Layer 7 of a small transformer language model trained on English Wikipedia (10 layers, counted from 0, width 96).
A neuron's activation on a vector x is SiLU(gate . x) times (in . x), where the dot is the dot product.

Input weights of the MLP neurons that the questions are about. A number n stands for (n - 500) times 0.0013.
n65 gate: 539 454 341 496 313 594 474 689 441 277 460 651 471 670 640 425 302 343 685 376 409 460 448 512 511 414 695 658 464 477 691 472 593 716 210 147 384 680 630 453 659 740 535 429 441 528 554 534 437 523 504 380 414 563 641 476 473 523 309 415 627 527 693 655 538 458 551 692 320 550 348 552 675 428 313 567 698 409 400 278 384 584 585 326 528 425 473 296 543 613 644 645 325 698 359 531
n77 gate: 421 269 556 437 359 462 349 416 312 500 432 802 746 389 685 592 620 349 695 321 584 290 564 196 349 374 573 628 312 512 441 295 602 551 379 516 500 417 570 643 456 400 425 591 448 324 398 403 353 378 466 447 512 267 425 564 415 403 577 276 331 597 612 706 737 569 496 532 545 445 409 583 381 456 613 460 461 612 477 721 467 395 165 356 704 296 398 520 416 660 585 572 464 531 607 551
n114 gate: 549 731 481 715 539 513 444 426 373 601 465 394 484 470 597 384 497 572 626 460 581 550 391 483 697 420 578 493 479 375 500 450 306 682 380 507 349 483 313 632 539 311 621 220 535 504 237 524 646 446 536 504 664 627 510 369 497 668 575 482 358 404 486 335 421 432 729 365 411 479 410 619 595 489 429 402 538 599 579 587 500 546 586 736 394 595 683 455 398 456 393 605 284 427 598 768
n148 gate: 383 427 400 585 448 579 526 822 571 663 299 587 468 598 531 354 694 540 410 571 688 703 433 504 500 589 429 319 677 391 546 314 419 469 435 504 412 247 656 422 615 669 415 563 798 649 492 333 593 699 474 452 590 413 523 382 485 355 645 793 512 619 422 489 424 356 504 444 492 793 547 655 776 361 464 648 427 551 286 449 442 715 351 508 484 441 458 418 700 459 616 625 595 268 492 585
n152 gate: 517 432 307 224 509 381 581 487 435 615 250 565 476 570 568 880 473 535 418 471 586 570 647 479 288 759 530 370 573 709 441 357 492 479 508 872 366 440 808 325 608 551 500 504 457 384 183 579 713 315 451 365 419 427 355 474 583 550 675 491 587 282 624 629 492 450 708 561 417 348 619 735 471 648 418 833 513 556 420 768 429 552 387 638 267 453 504 654 474 558 596 650 522 703 671 618
n161 gate: 535 469 528 555 393 500 415 508 607 399 781 591 819 745 531 520 542 379 646 444 492 624 639 408 801 333 361 405 401 461 469 373 543 569 465 653 307 676 611 410 214 354 500 433 398 492 481 435 766 481 440 328 520 472 563 607 244 431 431 387 591 596 264 441 370 413 512 604 552 411 594 504 405 687 456 696 341 555 488 449 471 252 558 543 536 228 562 801 319 511 584 304 409 496 617 639
n184 gate: 489 463 500 353 439 551 238 489 462 568 458 458 528 580 496 779 601 671 303 543 834 358 531 593 485 357 542 515 580 662 406 592 429 649 481 353 255 330 500 609 726 261 545 708 496 355 665 316 538 587 407 365 545 489 443 531 308 404 356 609 258 411 496 685 485 562 353 500 469 440 504 529 651 581 527 168 459 313 563 428 472 353 355 645 683 553 332 538 569 598 539 534 488 545 300 414
n186 gate: 416 583 481 634 337 688 614 599 324 583 720 474 635 500 457 419 552 320 602 469 500 667 522 350 610 533 533 331 137 739 464 312 486 428 507 638 453 340 355 482 614 412 619 598 555 581 226 454 446 413 517 589 354 371 391 563 511 464 589 646 766 418 496 493 514 715 583 344 459 317 478 590 595 556 559 598 406 702 618 703 329 470 554 606 456 518 576 402 676 525 537 464 555 489 638 726
n194 gate: 500 309 497 514 478 442 609 597 359 293 431 442 695 300 550 612 525 614 604 596 536 573 265 335 385 475 366 720 626 432 408 268 539 465 472 419 233 564 392 422 572 392 415 471 425 583 433 556 493 469 520 588 396 464 768 587 618 647 416 368 576 546 378 473 444 458 553 595 628 292 422 425 379 551 482 554 691 565 388 593 606 737 451 121 504 263 525 500 518 462 427 522 391 603 568 676
n201 gate: 407 299 700 552 428 617 423 679 564 814 421 526 442 596 551 695 579 359 645 553 653 379 414 627 543 364 394 440 534 482 489 384 379 507 401 546 409 337 482 504 346 496 768 597 504 407 687 413 526 236 500 511 441 328 559 519 363 544 406 489 346 104 370 678 587 626 467 549 432 412 504 489 615 440 515 511 313 545 398 478 421 371 300 399 537 396 705 382 605 464 284 303 643 478 433 474
n245 gate: 428 400 522 734 239 483 551 580 409 392 463 482 386 493 350 617 545 716 565 375 536 592 581 617 496 399 360 474 558 673 382 654 292 489 479 426 557 381 489 449 650 540 511 442 322 303 582 518 504 629 500 382 471 507 312 375 398 326 581 578 390 365 642 630 617 454 554 530 441 543 666 507 384 577 397 822 400 657 585 489 520 326 695 493 811 438 518 576 464 524 581 311 522 342 211 703
n246 gate: 530 620 427 513 628 666 562 461 465 301 491 408 312 583 762 732 361 464 665 475 544 716 658 594 331 664 720 531 452 396 577 500 534 543 385 749 385 444 681 314 759 535 350 279 574 522 410 623 664 804 665 212 648 588 266 333 454 538 365 611 254 368 448 377 432 391 655 575 663 483 448 529 445 531 338 786 315 434 806 578 324 571 394 535 474 517 564 621 648 796 735 470 377 715 452 393
n65 in: 419 474 480 569 593 416 533 585 708 519 658 721 712 662 754 384 388 457 658 284 562 644 392 357 388 481 375 419 288 748 534 306 432 519 474 386 651 725 530 229 263 462 333 565 431 442 561 758 309 441 558 547 488 508 389 523 537 290 507 508 593 605 754 644 406 630 618 504 242 674 424 340 507 523 484 481 629 531 515 435 578 465 477 427 396 627 466 316 720 485 653 523 504 508 458 338
n77 in: 546 466 500 462 624 358 381 577 538 322 558 296 553 361 406 588 571 523 260 398 96 307 266 664 415 504 454 585 431 534 293 346 425 549 421 547 549 545 452 352 585 531 733 595 508 714 564 452 644 398 457 469 489 350 618 412 237 582 685 539 712 496 271 446 519 401 534 322 593 414 644 471 596 488 608 424 598 438 377 606 374 508 657 738 581 454 601 523 557 368 356 256 442 587 261 616
n114 in: 482 628 548 514 467 586 616 507 598 511 438 354 593 455 425 500 593 634 547 652 641 584 475 610 461 432 559 449 685 622 604 401 432 589 454 496 695 414 658 590 449 384 660 583 684 225 471 521 626 711 538 346 536 351 572 336 370 465 507 537 485 398 543 429 257 273 238 401 562 543 342 493 538 504 690 284 586 340 288 396 480 404 776 602 565 380 550 241 525 393 478 402 602 521 687 365
n148 in: 432 519 443 674 323 515 493 714 416 288 783 346 542 383 432 232 591 215 336 485 519 682 573 399 662 481 458 634 431 485 575 469 425 463 537 488 489 443 489 633 412 504 402 515 458 702 508 463 568 558 763 616 568 696 584 604 552 526 474 406 473 735 332 525 318 610 523 345 519 504 594 424 570 693 604 432 342 799 485 625 409 589 615 906 580 340 699 348 554 493 446 523 562 349 557 429
n152 in: 483 605 508 475 418 533 459 448 237 666 405 513 472 397 513 776 599 610 436 635 599 713 612 555 454 568 214 595 526 428 432 669 297 588 450 780 542 372 683 462 504 358 551 714 521 440 441 654 594 475 480 570 543 746 526 427 758 768 625 842 539 177 607 601 659 446 360 639 496 559 402 698 430 517 431 509 678 388 375 304 610 535 169 289 228 552 517 709 478 319 775 282 409 610 543 559
n161 in: 747 729 535 309 408 371 438 664 559 305 760 511 631 678 435 584 442 481 515 437 584 530 665 507 532 475 496 372 416 442 435 393 435 386 618 559 693 594 631 525 607 398 593 355 536 609 339 666 344 713 497 382 555 460 547 628 291 479 302 675 496 525 566 336 670 409 554 555 474 586 370 404 658 426 555 475 457 595 546 522 483 730 500 379 665 416 496 616 463 462 730 333 574 374 181 568
n184 in: 617 531 445 459 265 401 457 368 434 637 430 654 573 556 548 608 445 440 258 652 313 332 451 476 574 521 577 493 455 435 394 542 449 565 605 504 517 562 624 479 483 365 370 600 510 396 408 557 503 589 529 275 693 483 503 340 446 598 436 542 392 730 365 688 433 643 579 405 574 425 713 454 681 500 413 717 425 723 517 380 580 409 541 712 584 503 272 431 333 586 468 673 500 510 769 578
n186 in: 600 723 564 549 466 421 553 497 300 626 467 490 506 455 582 480 744 377 537 446 527 655 473 454 610 266 648 413 543 632 319 376 520 523 565 497 689 371 435 642 389 483 582 639 330 570 352 306 345 414 522 463 546 517 377 513 539 422 290 623 708 549 570 484 497 452 487 375 351 457 487 418 635 584 470 546 490 597 260 342 534 432 630 714 453 697 500 335 363 468 453 543 618 441 513 451
n194 in: 694 486 537 565 426 626 546 441 493 435 479 776 522 340 428 406 561 447 382 612 455 598 476 469 547 345 595 619 611 421 521 514 401 388 554 493 449 410 487 562 559 764 579 642 386 507 534 628 383 716 310 208 358 434 448 490 419 266 476 443 251 463 705 497 510 453 438 486 574 544 493 664 346 388 612 493 394 294 334 421 277 479 554 545 357 538 637 583 309 453 383 559 598 565 310 578
n201 in: 692 530 464 626 417 553 519 641 431 524 248 538 462 286 398 476 530 563 514 507 459 448 590 497 580 568 556 265 531 558 595 569 571 557 493 430 268 428 360 541 399 479 598 428 648 373 710 510 592 579 591 664 665 624 545 448 607 524 623 658 708 490 428 413 604 659 357 214 395 737 609 659 606 430 399 418 429 628 480 459 668 385 520 500 573 524 696 473 686 358 616 380 479 337 568 588
n245 in: 591 403 654 731 452 344 383 657 526 428 533 434 470 483 514 522 819 504 475 594 365 670 262 532 563 453 404 507 302 482 507 298 565 618 457 255 550 493 472 460 544 424 539 489 860 515 432 542 348 598 538 774 649 390 406 408 408 571 712 515 758 568 456 384 457 489 435 430 637 550 475 483 592 474 621 409 493 295 493 468 523 378 714 434 460 697 572 391 434 682 504 420 728 392 533 411
n246 in: 760 722 422 395 370 559 705 615 518 443 544 687 268 530 474 527 347 641 681 285 580 518 625 725 8 793 692 731 482 386 465 536 653 496 565 798 483 553 611 337 545 668 308 425 266 602 587 719 351 585 433 406 566 344 438 509 350 535 384 491 518 336 571 479 603 270 469 338 581 639 377 667 252 513 554 909 522 527 530 355 394 446 388 331 527 292 461 610 447 564 374 407 518 561 535 357

Each question shows a token from some text and the vector x that enters the MLP there. A number n stands for (n - 500) times 0.0062.

" O": 537 439 660 632 415 566 702 449 421 402 269 354 684 639 532 504 531 441 631 428 518 495 334 457 442 399 553 607 436 467 517 543 604 511 632 583 601 467 195 466 584 430 506 476 511 475 427 443 332 544 505 440 432 524 516 412 524 519 338 296 427 489 603 367 398 446 463 379 472 595 483 298 535 427 565 481 516 517 523 348 565 482 457 583 395 537 432 493 560 581 535 339 627 596 541 355
Which neuron lights up most? n152

" ": 518 389 691 502 536 646 541 444 587 371 491 389 371 366 432 397 443 431 555 610 503 575 407 534 383 440 431 539 466 592 472 499 390 545 647 394 706 381 464 542 443 520 664 607 411 482 444 466 515 600 335 462 467 453 381 518 517 402 539 704 587 473 629 417 453 440 414 680 538 516 434 394 512 373 496 343 600 569 628 446 545 560 565 599 472 539 231 570 315 502 297 589 534 528 540 292
Which neuron lights up most? n201

"ed": 483 464 602 489 520 541 627 445 528 496 426 484 550 306 518 625 799 581 456 480 589 413 461 460 530 419 494 467 494 481 496 473 530 635 594 531 504 559 547 500 378 544 601 587 393 392 565 540 431 482 304 438 465 569 391 519 534 435 417 408 599 575 432 705 377 474 572 594 495 452 501 589 527 520 505 345 459 428 445 502 622 521 458 507 437 498 434 495 584 576 538 519 479 534 439 485
Which neuron lights up most? n246

":": 582 523 599 512 540 450 532 363 461 554 470 462 218 493 404 514 644 568 479 563 611 319 563 443 319 434 466 369 659 395 482 591 626 548 441 400 444 594 254 613 465 461 461 398 507 833 496 476 523 598 452 457 510 517 422 589 415 533 569 523 470 565 500 583 456 478 455 472 457 645 347 402 502 456 571 458 533 536 617 332 521 519 537 509 412 521 420 552 392 460 298 590 482 691 591 514
Which neuron lights up most? n65

"ary": 547 460 485 502 581 493 544 568 742 460 528 487 585 375 653 556 667 634 305 664 497 448 450 369 582 454 622 574 516 376 351 557 396 500 455 476 544 468 475 587 430 373 493 508 398 424 489 437 502 382 347 444 495 503 312 516 602 543 653 378 739 375 322 407 500 480 532 629 512 452 495 493 603 542 477 352 592 504 507 578 641 385 543 555 372 496 580 562 439 351 610 489 568 657 494 467
Which two neurons fire most, strongest first? n246, n152

".": 542 604 521 407 580 491 470 404 532 592 359 523 380 531 307 480 597 540 410 559 736 704 611 486 408 287 467 486 503 434 550 663 580 470 540 413 474 557 246 594 510 368 347 520 500 636 672 511 563 554 526 451 512 544 359 467 462 380 489 408 551 510 528 462 424 534 579 410 397 464 289 431 435 652 579 453 469 372 484 367 605 542 556 486 437 665 438 565 457 236 482 556 514 523 558 468
Which neuron lights up most? n77

" V": 508 588 652 364 494 567 746 317 472 500 361 468 488 408 515 532 566 582 490 281 436 540 592 522 391 521 596 451 467 472 416 602 477 570 447 410 409 590 240 483 359 542 347 586 556 538 522 557 318 387 396 467 627 680 435 362 425 427 460 492 578 621 459 480 432 552 428 629 433 703 382 502 427 486 506 343 543 462 571 346 501 607 432 531 498 532 588 433 490 438 454 564 467 484 454 352
Which neuron lights up most? n65

"195": 514 523 681 437 564 361 558 382 522 546 461 368 452 576 389 501 655 531 520 525 472 508 439 516 368 444 450 515 527 332 596 393 564 646 433 366 585 438 357 504 313 684 407 576 503 593 411 359 450 334 449 563 450 457 442 593 542 502 443 564 585 483 401 726 500 546 546 445 427 533 466 328 492 403 497 533 503 390 554 357 457 588 560 485 540 495 450 333 485 496 491 627 545 558 235 409
Which neuron lights up most? n65

" the": 470 545 651 526 471 555 518 480 425 509 380 519 414 558 511 495 835 461 499 517 476 546 528 566 461 492 508 574 464 527 497 471 480 481 482 503 505 431 591 492 470 518 463 535 450 392 511 440 558 575 466 366 435 558 518 533 519 507 510 517 484 506 470 466 525 254 473 460 537 531 477 537 475 481 493 543 491 527 529 567 796 533 525 485 571 461 501 465 508 505 508 510 508 495 469 469
Which neuron fires most, and how strongly? n245, at about 0.33

"mb": 494 482 526 483 541 637 456 519 452 713 410 617 560 555 468 459 500 635 339 482 238 415 474 453 450 415 568 433 569 468 569 715 480 523 442 442 561 287 411 415 511 611 614 712 306 572 300 532 507 275 486 467 577 518 438 461 573 647 428 651 532 576 628 535 424 405 407 398 506 472 399 510 390 521 348 483 457 689 460 577 556 462 406 468 419 541 310 457 562 391 684 471 496 647 543 373
Which neuron lights up most? n152

" A": 502 601 766 425 546 556 512 297 460 302 461 516 571 576 596 550 539 492 559 414 535 442 380 634 399 542 468 596 355 464 486 570 485 551 574 610 566 448 152 530 586 565 440 439 520 519 496 480 564 487 368 440 420 491 506 524 454 458 509 459 604 541 370 367 552 357 428 549 508 462 499 461 568 375 580 534 415 480 385 493 682 548 498 458 554 504 462 482 570 405 591 504 563 641 317 388
Which neuron lights up most? n148

" d": 484 552 712 471 433 472 768 524 529 471 474 465 503 451 421 555 504 580 541 431 498 450 545 526 578 478 490 704 584 440 562 541 433 576 537 417 590 551 476 718 670 443 467 546 515 485 554 505 502 387 618 301 512 546 475 504 532 418 437 551 575 456 571 195 455 389 444 520 452 623 488 520 514 345 677 402 493 476 548 315 461 528 476 524 611 482 353 562 452 606 400 590 467 549 366 378
Which neuron fires most, and how strongly? n201, at about 0.18

"d": 594 468 752 492 552 365 695 535 576 488 573 594 407 477 416 630 571 503 490 442 452 579 540 491 558 364 413 659 641 550 561 506 601 608 543 342 676 565 310 568 582 734 541 463 521 607 523 639 531 412 501 571 569 477 417 502 439 435 472 517 609 531 650 351 560 359 601 542 317 501 394 536 375 510 569 452 562 457 513 337 525 492 477 449 643 444 498 438 503 608 506 463 561 509 442 504
Which neuron lights up most? n245

" is": 546 622 609 527 429 520 648 317 486 466 517 507 533 364 467 440 814 519 538 474 487 592 487 505 536 497 463 470 494 410 470 489 501 495 550 607 464 433 610 385 397 527 531 424 393 537 582 637 445 463 497 479 484 568 449 557 439 563 508 444 578 461 511 487 434 492 626 507 386 468 519 532 455 470 604 561 509 561 456 454 708 552 578 541 471 509 465 597 326 519 514 552 532 565 563 481
Which neuron fires most, and how strongly? n152, at about 0.54

"mi": 600 399 572 690 568 459 611 527 557 421 570 566 442 394 430 519 609 447 346 439 565 411 370 583 424 478 504 485 528 376 433 472 437 395 298 385 551 614 471 448 477 632 629 375 260 523 494 412 496 178 425 428 483 631 555 552 488 443 572 467 638 486 459 420 425 562 602 435 425 526 339 310 470 518 569 430 597 476 344 500 639 403 619 440 609 494 417 492 517 489 577 516 301 486 645 508
Which neuron lights up most? n65

"us": 443 443 642 618 339 480 581 474 540 663 534 543 568 414 534 470 648 496 512 657 598 691 325 491 482 529 458 464 425 544 470 420 545 379 734 549 529 484 415 448 414 266 505 587 349 502 555 369 358 512 593 497 422 499 558 521 380 435 563 534 413 661 478 398 590 506 537 532 521 408 493 585 599 431 453 162 461 516 449 615 645 564 513 514 248 584 505 642 420 464 449 496 410 417 399 568
Which neuron lights up most? n186

"am": 428 424 600 632 506 431 587 520 501 341 468 283 462 411 626 287 561 422 465 534 527 570 295 457 486 313 631 411 430 494 517 460 314 531 435 431 514 527 349 392 387 636 600 414 467 312 648 418 498 400 391 669 488 533 667 575 637 371 660 460 523 523 404 419 582 629 463 363 554 660 547 420 657 500 413 418 452 350 470 591 547 389 653 471 562 541 578 496 562 330 471 458 488 369 516 504
Which neuron fires most, and how strongly? n201, at about 1.9

" |\n": 432 556 669 429 485 582 553 502 496 523 494 579 571 584 545 535 815 474 450 557 491 602 463 478 443 486 516 545 474 485 557 549 455 470 585 456 425 486 433 508 450 576 408 513 454 474 493 461 601 556 605 457 455 542 552 520 524 455 446 553 541 520 465 571 526 408 550 492 513 554 483 608 589 520 485 543 431 499 571 502 784 530 544 448 622 540 453 458 431 523 489 610 499 515 567 342
Which neuron lights up most? n148

"ck": 577 473 672 500 584 626 474 496 519 550 581 484 453 395 589 503 725 636 579 610 497 726 612 546 589 468 512 586 511 519 429 414 350 513 388 470 554 490 326 451 533 544 663 624 390 458 352 559 544 429 394 578 381 518 564 507 546 626 531 430 516 588 653 399 477 523 441 322 494 542 514 634 472 625 444 343 574 464 395 430 535 501 596 612 502 666 482 581 520 557 397 530 483 411 484 515
Which neuron fires most, and how strongly? n114, at about 1.9

" of": 465 503 651 467 558 419 503 458 530 482 435 537 404 466 434 445 874 473 501 558 520 484 479 477 547 541 495 460 493 480 567 435 477 563 440 551 494 406 500 539 508 545 544 599 399 455 495 475 570 610 453 464 401 502 578 583 460 493 475 461 501 531 480 562 548 521 550 574 488 519 481 505 526 453 459 525 523 561 595 521 620 502 568 468 386 554 515 602 473 427 505 484 430 554 432 518
Which three neurons fire most, strongest first? n246, n65, n194

" Rock": 630 407 683 602 466 690 583 486 607 348 349 438 552 520 441 440 624 495 563 473 407 479 435 620 541 504 496 462 513 696 497 603 407 541 414 537 542 597 363 490 603 375 579 395 671 376 378 450 388 453 453 564 477 577 723 525 576 661 413 453 558 582 533 372 561 423 489 472 539 634 663 329 455 480 435 375 597 449 486 359 471 552 447 638 479 551 472 433 362 441 325 517 447 353 477 389
Which two neurons fire most, strongest first? n114, n246

" new": 534 457 727 497 544 549 431 498 510 306 548 351 547 547 533 543 742 482 542 515 496 344 485 484 520 377 489 522 479 514 430 504 527 516 402 558 535 486 483 508 350 502 525 513 363 468 510 543 499 579 207 527 488 504 456 431 530 409 446 595 489 358 362 440 524 283 514 590 507 561 561 427 370 410 563 492 641 586 467 434 608 571 458 498 437 545 548 548 642 438 536 564 593 495 468 537
Which neuron lights up most? n161

"irc": 616 714 738 425 373 560 460 347 559 454 491 487 473 434 464 553 498 464 455 524 346 435 538 498 690 605 451 433 628 413 598 479 377 566 599 460 401 552 451 469 468 435 538 596 543 531 406 622 370 587 426 581 494 603 540 639 401 638 407 545 469 447 561 258 528 477 572 466 506 342 393 545 472 395 524 380 476 545 494 360 678 460 407 475 610 506 438 636 454 417 502 538 498 465 344 394
Which neuron fires most, and how strongly? n65, at about 0.37

" not": 497 540 587 456 443 533 566 352 478 522 453 502 594 378 490 561 777 629 468 438 520 693 488 478 495 508 478 499 563 519 429 467 565 548 432 484 574 540 402 471 353 496 389 429 441 498 532 575 473 454 328 551 475 575 478 438 440 424 440 580 441 534 553 472 374 469 487 535 516 343 497 557 314 499 560 650 324 440 456 407 564 426 486 561 245 531 437 645 380 606 477 608 454 622 501 420
Which neuron lights up most? n152

" s": 512 522 823 354 449 502 678 515 490 577 593 478 460 407 392 550 586 543 481 493 475 618 454 415 575 505 507 516 443 368 464 454 523 391 430 448 525 595 335 445 543 400 448 504 348 346 487 608 426 564 549 454 496 612 421 528 468 515 347 431 523 440 486 233 575 529 497 532 566 631 478 572 499 445 524 597 392 466 390 342 548 481 492 501 517 451 418 475 486 574 431 623 379 525 470 550
Which neuron lights up most? n194

" |": 385 578 327 525 446 511 575 477 588 504 459 495 312 553 502 425 785 538 580 481 609 453 489 428 430 511 448 526 577 511 508 544 549 511 463 597 576 475 369 491 411 595 528 551 502 474 551 502 485 554 515 528 462 498 511 535 527 527 422 530 485 469 522 538 435 529 463 438 459 499 586 473 538 506 636 553 559 522 561 449 799 504 497 504 409 638 410 503 406 432 403 504 461 493 439 417
Which three neurons fire most, strongest first? n161, n77, n194

" th": 460 490 578 498 572 518 735 415 484 656 489 311 411 400 465 518 573 473 480 496 359 596 530 416 507 486 398 539 494 520 456 448 441 628 494 485 674 610 417 578 537 296 568 393 516 466 581 481 561 381 468 472 412 484 486 492 499 384 305 664 624 579 603 254 697 493 460 357 477 567 622 581 325 372 413 543 438 526 537 311 435 513 488 514 506 539 592 463 321 566 647 468 507 667 555 422
Which neuron lights up most? n186

" with": 448 535 659 484 518 436 544 423 464 575 426 496 437 402 449 500 858 468 472 465 605 470 491 495 444 495 569 467 481 564 519 490 569 561 549 490 440 404 476 472 609 492 532 421 439 501 603 482 581 569 463 472 613 507 555 518 494 517 421 465 620 376 512 509 541 412 517 501 492 493 530 479 545 456 530 556 567 568 452 537 634 498 517 476 505 492 382 570 459 568 496 457 390 445 486 445
Which neuron lights up most? n65

"ti": 448 494 431 680 623 302 592 343 310 332 434 369 600 425 509 445 685 497 417 512 460 323 219 584 555 483 524 355 473 544 425 519 452 514 471 410 586 375 439 555 429 455 562 614 462 414 446 496 441 530 548 660 429 585 689 450 397 446 625 336 386 502 582 408 510 582 578 574 427 627 451 375 466 504 490 352 357 435 452 510 547 436 591 508 576 530 524 475 420 385 480 474 498 485 349 615
Which three neurons fire most, strongest first? n245, n114, n246

"72": 541 458 643 426 447 502 476 504 426 547 436 557 541 495 457 548 675 488 497 592 578 532 453 509 517 477 567 671 445 364 409 530 507 450 710 264 485 469 328 407 508 363 484 527 161 469 625 349 442 363 476 642 455 519 582 427 437 504 475 463 609 448 447 563 546 639 512 442 458 555 345 289 484 569 612 484 575 441 542 498 584 655 597 563 441 542 571 478 514 547 369 702 474 500 379 600
Which neuron lights up most? n194

"f": 565 537 736 490 548 399 556 369 599 587 600 479 417 413 545 532 500 602 363 421 537 585 616 533 522 413 535 628 505 417 502 420 699 396 500 374 648 621 291 622 506 532 507 445 416 659 417 549 569 353 427 399 601 514 442 542 478 434 435 601 514 528 580 381 619 505 512 533 435 592 341 720 398 242 493 629 599 552 446 366 592 509 422 502 461 553 456 609 608 508 534 500 614 634 526 406
Which three neurons fire most, strongest first? n148, n184, n201

"ives": 473 540 641 582 459 599 525 409 448 568 523 504 713 342 503 473 707 439 484 452 591 510 465 497 642 523 501 533 602 518 523 489 516 472 598 546 688 582 535 621 414 466 519 501 496 515 550 542 457 415 365 561 582 538 457 491 538 523 512 420 541 423 638 584 411 606 601 461 453 451 457 374 465 576 405 464 499 597 340 470 814 525 628 572 464 538 570 438 529 428 443 451 655 423 601 445
Which neuron fires most, and how strongly? n186, at about 0.86

" who": 604 599 641 553 562 478 517 569 476 468 489 280 535 467 496 632 707 505 528 482 633 649 481 521 520 337 498 379 455 414 462 395 564 712 593 528 569 416 400 453 475 450 516 362 536 599 442 485 537 465 405 363 484 574 518 389 431 616 444 549 450 515 590 541 505 475 361 579 432 633 409 549 351 574 412 563 398 423 473 487 755 540 501 439 559 521 348 660 435 506 482 514 595 525 526 491
Which neuron fires most, and how strongly? n161, at about 1.1

"ight": 594 445 592 535 465 607 484 580 480 638 470 498 616 280 634 572 642 482 494 630 489 519 553 580 554 586 559 397 468 448 436 492 465 539 387 490 495 631 371 501 566 490 525 612 456 318 411 489 478 426 398 676 493 468 676 406 506 332 532 684 638 557 654 360 515 496 498 478 571 386 716 546 391 539 454 232 500 500 446 382 649 492 715 497 415 476 482 525 460 365 506 486 550 444 433 448
Which three neurons fire most, strongest first? n186, n246, n114

"ve": 512 484 573 488 524 600 524 430 591 525 420 600 480 360 471 440 732 421 456 417 581 385 488 396 719 433 416 531 566 544 445 486 458 362 306 315 552 474 406 559 354 430 665 534 445 446 456 443 424 454 458 354 479 498 594 495 499 591 563 526 586 419 537 453 460 638 597 485 603 534 507 490 391 563 435 339 444 493 404 412 640 455 635 444 328 585 548 641 462 394 510 447 581 622 363 485
Which two neurons fire most, strongest first? n201, n246

" are": 561 588 638 507 419 523 595 357 440 513 425 631 513 359 478 457 820 446 495 499 511 527 494 427 432 517 470 448 462 475 474 438 535 486 511 582 488 454 605 346 434 574 497 456 415 567 600 575 482 418 508 504 551 532 512 584 499 489 494 476 532 445 506 509 386 469 543 502 453 445 531 527 457 567 530 670 456 536 394 556 729 556 597 465 499 613 422 504 339 484 495 498 503 500 548 481
Which neuron lights up most? n152

"y": 479 592 554 459 537 476 453 482 664 568 620 483 496 347 584 579 644 574 503 648 487 616 423 537 475 411 450 712 575 515 371 451 408 543 558 600 444 493 465 812 417 458 560 425 239 748 532 418 442 374 502 458 508 533 576 327 406 539 438 356 635 584 591 515 366 535 584 291 481 415 447 365 439 603 460 287 455 498 436 485 600 422 507 559 392 394 355 555 511 354 651 570 493 669 506 445
Which neuron lights up most? n114

"t": 551 443 713 378 443 382 702 530 617 538 613 431 442 425 502 675 594 557 496 559 384 573 501 474 527 428 385 579 569 350 625 372 522 477 507 283 698 566 231 394 382 606 557 505 444 528 451 627 573 430 433 436 446 558 529 596 380 456 486 510 512 630 607 320 517 455 407 512 442 559 433 587 436 403 591 572 494 594 503 507 492 468 527 364 534 417 507 517 372 514 495 431 432 660 511 490
Which two neurons fire most, strongest first? n194, n161

" before": 591 570 590 535 594 507 623 438 451 568 479 591 444 392 436 501 794 541 512 465 539 571 454 565 578 486 578 393 572 479 511 480 531 511 423 399 453 338 447 467 607 540 431 403 426 459 517 373 665 607 415 496 419 588 517 465 543 557 418 493 524 608 515 612 576 462 600 542 468 498 526 540 340 575 536 330 463 556 443 584 697 549 465 462 509 481 335 465 414 490 445 464 461 468 500 408
Which neuron lights up most? n65

",": 533 538 589 527 462 533 535 431 438 460 504 389 252 355 339 494 758 528 506 522 606 457 609 622 407 482 525 363 558 467 448 525 525 563 556 454 567 512 425 423 434 521 476 521 518 684 626 603 524 313 483 500 513 417 484 413 399 476 396 357 498 638 541 577 666 620 460 536 494 576 458 415 461 468 468 483 572 408 573 475 577 564 603 506 426 412 601 451 433 450 557 514 488 554 620 390
Which neuron lights up most? n161